Layer 2 of a small transformer language model trained on English Wikipedia (8 layers, counted from 0, width 128).
A neuron's activation on a vector x is SiLU(gate . x) times (in . x), where the dot is the dot product.

Input weights of the MLP neurons that the questions are about. A number n stands for (n - 128) times 0.0021.
n13 gate: 187, 129, 174, 103, 146, 69, 156, 144, 164, 159, 196, 62, 150, 139, 191, 115, 141, 157, 120, 182, 81, 129, 62, 171, 149, 107, 146, 112, 142, 88, 138, 154, 143, 147, 125, 90, 110, 123, 144, 137, 122, 105, 158, 120, 191, 136, 81, 114, 153, 102, 57, 77, 86, 118, 147, 203, 219, 81, 107, 111, 146, 137, 81, 98, 113, 133, 111, 136, 111, 106, 158, 108, 107, 119, 181, 152, 70, 155, 166, 131, 110, 150, 137, 88, 191, 103, 166, 107, 68, 56, 65, 92, 181, 129, 61, 116, 86, 110, 177, 184, 21, 142, 139, 206, 123, 172, 149, 165, 153, 143, 115, 96, 78, 101, 142, 177, 136, 131, 120, 83, 85, 141, 159, 129, 135, 84, 112, 124
n54 gate: 78, 129, 46, 123, 171, 120, 146, 72, 125, 145, 77, 157, 219, 162, 62, 105, 183, 182, 129, 130, 128, 152, 139, 130, 87, 171, 130, 181, 206, 138, 97, 172, 113, 150, 132, 121, 113, 59, 106, 173, 137, 88, 180, 147, 96, 96, 104, 167, 91, 153, 103, 133, 147, 126, 136, 117, 125, 139, 138, 134, 121, 126, 172, 134, 83, 183, 84, 115, 94, 152, 156, 132, 79, 132, 160, 108, 117, 120, 16, 116, 95, 182, 127, 161, 76, 124, 124, 181, 149, 182, 128, 101, 93, 119, 205, 135, 111, 178, 112, 135, 84, 172, 156, 147, 134, 71, 104, 89, 155, 128, 202, 169, 169, 145, 66, 102, 142, 119, 88, 59, 145, 98, 136, 122, 174, 93, 136, 56
n69 gate: 135, 67, 126, 152, 127, 149, 155, 104, 118, 150, 171, 141, 111, 55, 82, 95, 58, 87, 106, 152, 110, 130, 99, 162, 187, 87, 122, 149, 151, 91, 118, 62, 93, 139, 140, 117, 145, 86, 222, 97, 206, 140, 186, 136, 108, 112, 140, 174, 98, 134, 67, 137, 69, 173, 98, 97, 138, 123, 99, 163, 134, 86, 200, 100, 134, 152, 121, 165, 104, 209, 67, 118, 171, 108, 96, 156, 115, 103, 149, 108, 107, 129, 176, 170, 155, 100, 159, 81, 64, 154, 122, 118, 131, 85, 118, 173, 216, 121, 122, 98, 144, 109, 140, 121, 177, 134, 105, 80, 202, 118, 136, 203, 211, 103, 153, 86, 177, 143, 176, 112, 132, 132, 95, 60, 162, 51, 114, 118
n170 gate: 103, 167, 182, 156, 126, 123, 151, 77, 152, 190, 138, 110, 166, 180, 122, 155, 82, 98, 136, 93, 136, 158, 118, 150, 152, 83, 161, 120, 144, 123, 184, 154, 84, 146, 152, 160, 175, 158, 103, 34, 134, 129, 81, 56, 83, 166, 68, 94, 107, 136, 126, 153, 136, 123, 190, 152, 162, 164, 158, 108, 146, 128, 106, 126, 92, 143, 95, 137, 190, 126, 137, 156, 144, 184, 68, 140, 89, 172, 122, 103, 111, 96, 91, 174, 99, 140, 142, 125, 148, 176, 176, 137, 100, 149, 99, 170, 93, 149, 71, 160, 152, 148, 190, 127, 78, 83, 206, 188, 137, 98, 161, 78, 115, 117, 142, 76, 77, 115, 114, 95, 93, 155, 108, 122, 144, 112, 121, 131
n171 gate: 160, 162, 151, 152, 166, 143, 137, 103, 102, 155, 114, 134, 122, 142, 151, 79, 149, 81, 148, 67, 173, 237, 176, 90, 182, 146, 153, 84, 144, 136, 145, 82, 126, 119, 118, 97, 90, 154, 84, 74, 135, 146, 134, 141, 122, 142, 93, 116, 120, 119, 114, 184, 159, 117, 109, 82, 122, 146, 64, 144, 166, 151, 47, 116, 76, 127, 106, 147, 116, 159, 130, 93, 112, 167, 144, 96, 174, 92, 91, 188, 133, 125, 201, 120, 146, 100, 98, 188, 141, 162, 128, 113, 123, 113, 60, 136, 66, 110, 113, 149, 50, 128, 183, 134, 99, 106, 152, 168, 147, 72, 154, 140, 151, 150, 45, 123, 110, 87, 114, 68, 130, 121, 120, 195, 157, 105, 81, 147
n198 gate: 64, 203, 92, 177, 135, 151, 121, 142, 122, 161, 109, 162, 109, 151, 87, 170, 169, 131, 125, 108, 150, 117, 96, 141, 104, 146, 140, 122, 184, 69, 140, 134, 102, 205, 73, 134, 135, 141, 89, 144, 104, 82, 156, 142, 121, 96, 96, 126, 114, 138, 154, 124, 175, 112, 40, 102, 147, 84, 142, 109, 136, 172, 155, 104, 120, 127, 91, 145, 115, 88, 146, 113, 133, 114, 120, 149, 120, 121, 103, 110, 143, 165, 63, 162, 76, 113, 139, 85, 101, 110, 111, 136, 181, 117, 154, 101, 126, 144, 160, 159, 92, 118, 181, 96, 161, 129, 115, 145, 124, 113, 185, 162, 111, 108, 73, 96, 145, 173, 125, 173, 189, 85, 140, 158, 96, 83, 220, 172
n13 in: 131, 140, 111, 171, 92, 104, 116, 57, 145, 164, 89, 153, 135, 116, 171, 71, 94, 138, 61, 139, 159, 210, 117, 151, 147, 113, 107, 82, 51, 131, 105, 166, 63, 95, 92, 115, 140, 147, 174, 162, 107, 159, 152, 64, 152, 165, 163, 180, 125, 176, 210, 152, 122, 157, 142, 130, 81, 115, 116, 99, 75, 151, 133, 106, 157, 119, 182, 132, 124, 101, 101, 108, 135, 236, 157, 86, 139, 88, 155, 127, 117, 94, 87, 133, 104, 137, 73, 132, 161, 98, 169, 172, 108, 128, 134, 79, 103, 72, 154, 58, 143, 113, 156, 111, 93, 117, 112, 127, 120, 77, 151, 159, 131, 147, 131, 38, 118, 179, 96, 106, 93, 138, 122, 67, 131, 131, 177, 136
n54 in: 118, 112, 180, 154, 108, 165, 126, 134, 141, 104, 101, 115, 112, 117, 113, 156, 110, 162, 118, 161, 107, 99, 146, 71, 197, 87, 127, 78, 115, 123, 110, 162, 163, 143, 107, 130, 97, 105, 165, 77, 96, 170, 143, 165, 150, 183, 109, 128, 141, 177, 122, 130, 99, 161, 125, 74, 59, 155, 143, 112, 96, 98, 146, 105, 144, 139, 133, 120, 150, 104, 132, 104, 69, 132, 193, 74, 103, 154, 109, 216, 107, 175, 136, 151, 106, 117, 132, 141, 180, 139, 98, 189, 157, 154, 136, 110, 98, 186, 126, 131, 190, 123, 9, 148, 101, 129, 152, 214, 80, 154, 180, 146, 178, 124, 107, 117, 99, 138, 164, 137, 103, 165, 146, 93, 135, 153, 108, 143
n69 in: 117, 58, 165, 139, 129, 162, 93, 152, 171, 108, 140, 147, 168, 154, 101, 138, 60, 93, 73, 187, 73, 163, 104, 128, 109, 101, 148, 43, 166, 102, 154, 89, 97, 128, 139, 52, 110, 191, 173, 80, 161, 163, 76, 137, 102, 164, 72, 113, 177, 124, 135, 105, 116, 105, 132, 103, 178, 216, 133, 144, 127, 59, 110, 87, 135, 143, 74, 136, 118, 175, 99, 148, 185, 185, 150, 194, 110, 153, 213, 147, 179, 148, 79, 107, 150, 139, 102, 37, 150, 83, 168, 188, 87, 104, 124, 119, 159, 122, 155, 109, 128, 150, 156, 147, 136, 139, 87, 140, 125, 144, 101, 110, 127, 98, 129, 110, 115, 85, 105, 211, 96, 167, 80, 96, 120, 85, 104, 97
n170 in: 67, 160, 102, 145, 135, 179, 163, 129, 110, 93, 160, 188, 75, 118, 104, 99, 166, 112, 110, 68, 127, 56, 149, 110, 53, 154, 104, 151, 168, 173, 125, 92, 208, 163, 152, 65, 134, 85, 129, 103, 133, 157, 131, 95, 102, 104, 151, 116, 188, 181, 148, 105, 125, 125, 117, 127, 70, 163, 129, 152, 114, 120, 198, 165, 93, 160, 144, 94, 98, 140, 122, 106, 124, 129, 138, 148, 100, 58, 92, 144, 108, 186, 75, 104, 146, 122, 128, 114, 105, 100, 157, 172, 90, 148, 145, 187, 124, 122, 110, 177, 126, 121, 112, 171, 102, 145, 70, 108, 141, 202, 150, 174, 183, 107, 145, 122, 183, 98, 162, 130, 119, 87, 124, 145, 110, 124, 146, 72
n171 in: 132, 141, 126, 172, 53, 137, 125, 190, 172, 121, 129, 103, 144, 81, 120, 100, 116, 177, 117, 65, 157, 99, 101, 154, 105, 106, 155, 163, 135, 127, 101, 164, 96, 94, 179, 162, 106, 136, 144, 143, 76, 138, 141, 185, 107, 168, 132, 86, 123, 90, 118, 214, 105, 119, 190, 153, 128, 138, 121, 177, 74, 75, 132, 159, 139, 152, 122, 147, 45, 165, 121, 137, 152, 130, 101, 90, 167, 160, 138, 90, 63, 118, 122, 104, 119, 109, 122, 96, 118, 57, 129, 127, 150, 202, 92, 108, 131, 149, 143, 195, 141, 107, 134, 73, 75, 180, 159, 144, 178, 176, 167, 87, 124, 161, 73, 152, 109, 127, 115, 118, 113, 177, 175, 88, 69, 120, 127, 183
n198 in: 200, 99, 108, 77, 184, 88, 129, 111, 131, 193, 171, 107, 125, 162, 92, 121, 115, 132, 157, 146, 141, 146, 107, 201, 77, 102, 107, 86, 111, 164, 114, 201, 138, 138, 152, 128, 137, 166, 154, 96, 142, 112, 166, 171, 144, 97, 163, 185, 82, 106, 86, 79, 115, 124, 123, 156, 142, 105, 139, 114, 124, 68, 114, 84, 102, 100, 184, 110, 97, 113, 90, 139, 175, 119, 214, 90, 158, 131, 153, 135, 129, 142, 156, 125, 172, 110, 125, 154, 128, 140, 138, 72, 146, 129, 103, 79, 101, 125, 111, 110, 123, 153, 139, 170, 135, 150, 159, 200, 83, 94, 119, 125, 155, 130, 89, 130, 111, 102, 74, 146, 109, 163, 138, 172, 88, 116, 110, 135

Each question shows a token from some text and the vector x that enters the MLP there. A number n stands for (n - 128) times 0.028.

" also": 114, 101, 102, 136, 167, 104, 116, 144, 105, 121, 143, 120, 102, 154, 125, 156, 160, 123, 115, 108, 173, 87, 178, 78, 80, 149, 160, 143, 112, 120, 111, 152, 148, 125, 160, 104, 107, 136, 89, 153, 100, 166, 151, 142, 97, 80, 156, 118, 130, 124, 151, 161, 105, 153, 99, 98, 146, 112, 148, 97, 128, 108, 139, 67, 132, 148, 111, 117, 142, 140, 108, 171, 130, 103, 127, 125, 165, 139, 122, 136, 169, 144, 117, 172, 138, 133, 104, 152, 94, 183, 142, 164, 102, 134, 103, 158, 124, 128, 129, 82, 110, 70, 120, 167, 100, 137, 125, 178, 151, 149, 124, 117, 121, 120, 178, 139, 72, 118, 156, 115, 114, 142, 127, 151, 118, 137, 132, 76
Which three neurons fire most, strongest first? n13, n69, n54

"\n": 85, 111, 151, 125, 175, 85, 126, 119, 106, 92, 141, 121, 137, 125, 53, 136, 147, 118, 91, 134, 154, 185, 144, 128, 84, 123, 130, 147, 106, 100, 151, 168, 147, 128, 166, 128, 140, 87, 109, 165, 103, 165, 78, 188, 94, 129, 129, 126, 120, 104, 152, 148, 128, 164, 163, 121, 100, 112, 121, 90, 125, 129, 97, 112, 167, 137, 120, 117, 164, 101, 141, 135, 126, 111, 112, 168, 151, 138, 140, 181, 125, 156, 120, 102, 153, 110, 169, 144, 115, 110, 145, 210, 192, 132, 105, 128, 111, 81, 173, 132, 145, 111, 116, 163, 116, 96, 126, 186, 123, 118, 141, 103, 123, 124, 123, 97, 104, 78, 146, 122, 137, 151, 124, 105, 129, 117, 94, 125
Which neuron lights up most? n171

" up": 161, 111, 155, 128, 133, 103, 102, 145, 91, 158, 146, 144, 105, 170, 115, 108, 125, 97, 100, 127, 160, 111, 182, 103, 75, 88, 130, 140, 148, 75, 103, 132, 162, 183, 70, 95, 159, 118, 107, 121, 135, 166, 125, 113, 134, 145, 151, 174, 117, 149, 168, 123, 125, 161, 142, 136, 152, 113, 106, 163, 109, 94, 113, 119, 118, 132, 86, 171, 146, 122, 131, 136, 104, 124, 97, 105, 159, 153, 126, 139, 167, 163, 98, 161, 124, 94, 141, 155, 103, 151, 117, 121, 79, 182, 170, 175, 121, 107, 146, 123, 175, 66, 114, 158, 133, 95, 114, 183, 99, 81, 167, 108, 143, 139, 107, 152, 122, 127, 169, 138, 108, 159, 114, 98, 122, 147, 123, 90
Which neuron fires most, and how strongly? n170, at about 0.19

" |": 87, 122, 160, 111, 164, 113, 180, 119, 123, 117, 168, 90, 128, 153, 95, 174, 115, 118, 91, 135, 171, 137, 141, 95, 142, 101, 135, 158, 148, 112, 127, 139, 173, 132, 129, 99, 126, 102, 94, 166, 111, 153, 132, 130, 120, 124, 154, 121, 132, 110, 131, 157, 136, 148, 108, 134, 124, 86, 121, 133, 100, 128, 129, 113, 140, 106, 108, 139, 138, 144, 138, 117, 149, 141, 98, 160, 144, 124, 178, 150, 111, 96, 106, 107, 167, 107, 123, 131, 142, 117, 156, 154, 109, 121, 117, 125, 117, 117, 140, 132, 126, 79, 152, 138, 90, 103, 134, 117, 121, 102, 134, 116, 120, 118, 141, 138, 40, 178, 150, 146, 106, 165, 127, 122, 139, 152, 137, 104
Which neuron lights up most? n198

",": 125, 117, 91, 120, 126, 99, 135, 148, 89, 106, 135, 130, 114, 138, 128, 118, 118, 132, 95, 133, 141, 156, 152, 133, 114, 110, 112, 131, 136, 104, 127, 176, 150, 167, 122, 86, 116, 118, 73, 153, 137, 108, 147, 160, 133, 138, 140, 142, 135, 88, 144, 154, 140, 150, 102, 161, 110, 86, 130, 117, 123, 98, 125, 75, 140, 141, 124, 129, 136, 171, 161, 153, 142, 123, 122, 109, 116, 100, 113, 141, 146, 139, 127, 120, 131, 157, 128, 137, 95, 139, 165, 144, 111, 139, 155, 123, 129, 86, 152, 134, 131, 18, 132, 165, 100, 115, 130, 137, 148, 117, 140, 96, 154, 135, 140, 149, 87, 172, 187, 133, 129, 178, 139, 97, 106, 118, 151, 112
Which three neurons fire most, strongest first? n198, n13, n54

" the": 55, 110, 133, 165, 127, 126, 128, 145, 80, 140, 109, 133, 135, 154, 108, 136, 132, 135, 119, 121, 126, 141, 112, 82, 87, 145, 134, 131, 151, 101, 140, 180, 144, 152, 122, 135, 137, 108, 98, 160, 108, 105, 117, 137, 155, 127, 120, 155, 151, 134, 105, 156, 150, 116, 138, 114, 132, 112, 164, 113, 157, 110, 122, 95, 135, 136, 101, 159, 134, 149, 137, 168, 121, 155, 116, 121, 150, 124, 165, 97, 92, 142, 114, 135, 184, 105, 95, 156, 121, 138, 162, 148, 115, 129, 109, 96, 129, 108, 161, 119, 151, 72, 152, 157, 97, 123, 100, 134, 134, 105, 115, 94, 131, 119, 142, 124, 52, 58, 162, 138, 142, 141, 101, 139, 145, 141, 133, 153
Which neuron lights up most? n171

" from": 103, 183, 103, 108, 127, 132, 87, 136, 112, 136, 175, 125, 103, 186, 84, 127, 162, 124, 81, 116, 170, 96, 128, 89, 107, 83, 142, 135, 123, 94, 129, 145, 142, 140, 91, 54, 138, 133, 116, 151, 144, 159, 151, 162, 142, 165, 133, 141, 139, 140, 84, 164, 157, 123, 117, 156, 138, 129, 137, 119, 129, 113, 146, 121, 144, 169, 104, 150, 160, 138, 123, 120, 100, 141, 100, 118, 144, 123, 152, 167, 128, 186, 88, 137, 151, 134, 132, 159, 134, 129, 187, 132, 141, 148, 173, 100, 101, 100, 105, 152, 143, 66, 142, 166, 81, 107, 105, 168, 112, 120, 121, 113, 124, 118, 133, 120, 82, 121, 132, 80, 142, 120, 110, 114, 125, 131, 146, 129
Which two neurons fire most, strongest first? n170, n54

" 61": 151, 110, 132, 94, 112, 112, 116, 138, 104, 112, 109, 118, 117, 154, 62, 164, 141, 124, 97, 127, 146, 153, 102, 113, 99, 77, 123, 145, 153, 97, 86, 164, 150, 130, 56, 126, 134, 148, 101, 156, 185, 156, 96, 152, 163, 112, 122, 126, 124, 125, 146, 160, 122, 140, 169, 129, 97, 76, 137, 175, 82, 97, 161, 118, 128, 136, 116, 151, 163, 148, 157, 132, 150, 104, 119, 155, 101, 156, 160, 152, 142, 104, 95, 158, 154, 106, 96, 141, 132, 155, 159, 155, 141, 118, 127, 104, 139, 93, 131, 100, 136, 110, 122, 131, 137, 98, 118, 146, 75, 115, 164, 132, 134, 117, 116, 110, 63, 151, 154, 115, 122, 121, 119, 168, 191, 139, 125, 143
Which two neurons fire most, strongest first? n171, n198

" 2007": 89, 129, 133, 125, 131, 97, 90, 113, 81, 122, 101, 118, 115, 131, 140, 161, 162, 114, 118, 109, 164, 118, 140, 61, 110, 123, 163, 159, 170, 105, 77, 181, 152, 126, 120, 146, 162, 108, 74, 164, 121, 148, 98, 126, 141, 137, 144, 152, 96, 153, 212, 157, 130, 113, 152, 91, 157, 97, 129, 143, 110, 141, 140, 98, 118, 158, 125, 112, 158, 131, 131, 139, 166, 135, 114, 98, 93, 110, 152, 152, 86, 127, 119, 118, 191, 120, 143, 106, 139, 150, 128, 134, 116, 127, 84, 134, 128, 106, 140, 121, 121, 98, 140, 181, 105, 116, 94, 126, 149, 126, 137, 104, 129, 153, 135, 95, 134, 167, 142, 109, 175, 116, 108, 112, 144, 132, 156, 83
Which neuron lights up most? n69

" Eng": 126, 132, 155, 93, 119, 92, 132, 138, 93, 93, 88, 110, 142, 117, 102, 127, 119, 155, 117, 85, 127, 205, 110, 135, 135, 104, 148, 164, 143, 95, 146, 103, 139, 132, 96, 115, 135, 106, 134, 167, 152, 148, 108, 117, 185, 115, 178, 138, 134, 135, 109, 161, 137, 116, 118, 112, 158, 113, 129, 145, 70, 120, 109, 138, 135, 111, 101, 184, 95, 148, 129, 110, 145, 120, 163, 83, 97, 149, 153, 102, 145, 149, 108, 83, 139, 91, 160, 144, 99, 149, 175, 152, 80, 115, 126, 139, 159, 107, 97, 120, 170, 112, 140, 202, 79, 122, 103, 189, 71, 82, 180, 125, 100, 177, 140, 147, 135, 100, 122, 158, 151, 108, 117, 147, 153, 133, 135, 142
Which neuron lights up most? n170

" points": 106, 126, 121, 134, 131, 118, 149, 129, 86, 130, 154, 117, 121, 154, 99, 163, 114, 119, 115, 99, 176, 132, 138, 84, 96, 115, 131, 114, 151, 100, 144, 155, 126, 138, 126, 119, 129, 151, 135, 175, 142, 134, 93, 177, 179, 139, 111, 109, 83, 153, 119, 168, 143, 137, 137, 72, 143, 102, 140, 156, 149, 106, 110, 104, 136, 116, 132, 156, 100, 165, 171, 124, 202, 145, 138, 88, 145, 129, 149, 169, 161, 91, 118, 128, 146, 61, 125, 105, 115, 125, 162, 173, 138, 81, 122, 87, 122, 141, 149, 121, 80, 63, 123, 129, 109, 93, 120, 151, 133, 126, 158, 108, 101, 123, 137, 79, 120, 107, 162, 103, 154, 155, 94, 165, 138, 114, 100, 111
Which three neurons fire most, strongest first? n171, n198, n69

" tre": 144, 181, 108, 106, 102, 111, 126, 107, 104, 113, 86, 145, 101, 118, 99, 131, 175, 100, 144, 148, 121, 161, 160, 111, 107, 123, 115, 144, 141, 96, 114, 103, 172, 121, 124, 144, 161, 117, 87, 163, 120, 99, 74, 166, 210, 114, 162, 182, 141, 112, 154, 165, 137, 143, 142, 128, 138, 126, 159, 124, 124, 106, 110, 119, 120, 152, 128, 188, 111, 166, 158, 113, 156, 141, 114, 144, 100, 111, 118, 132, 128, 135, 95, 136, 167, 96, 124, 110, 94, 129, 150, 155, 140, 161, 96, 121, 143, 55, 124, 104, 118, 113, 177, 141, 118, 108, 101, 205, 65, 90, 184, 134, 115, 134, 149, 151, 134, 86, 159, 148, 132, 97, 99, 132, 86, 128, 107, 118
Which neuron fires most, and how strongly? n54, at about 0.11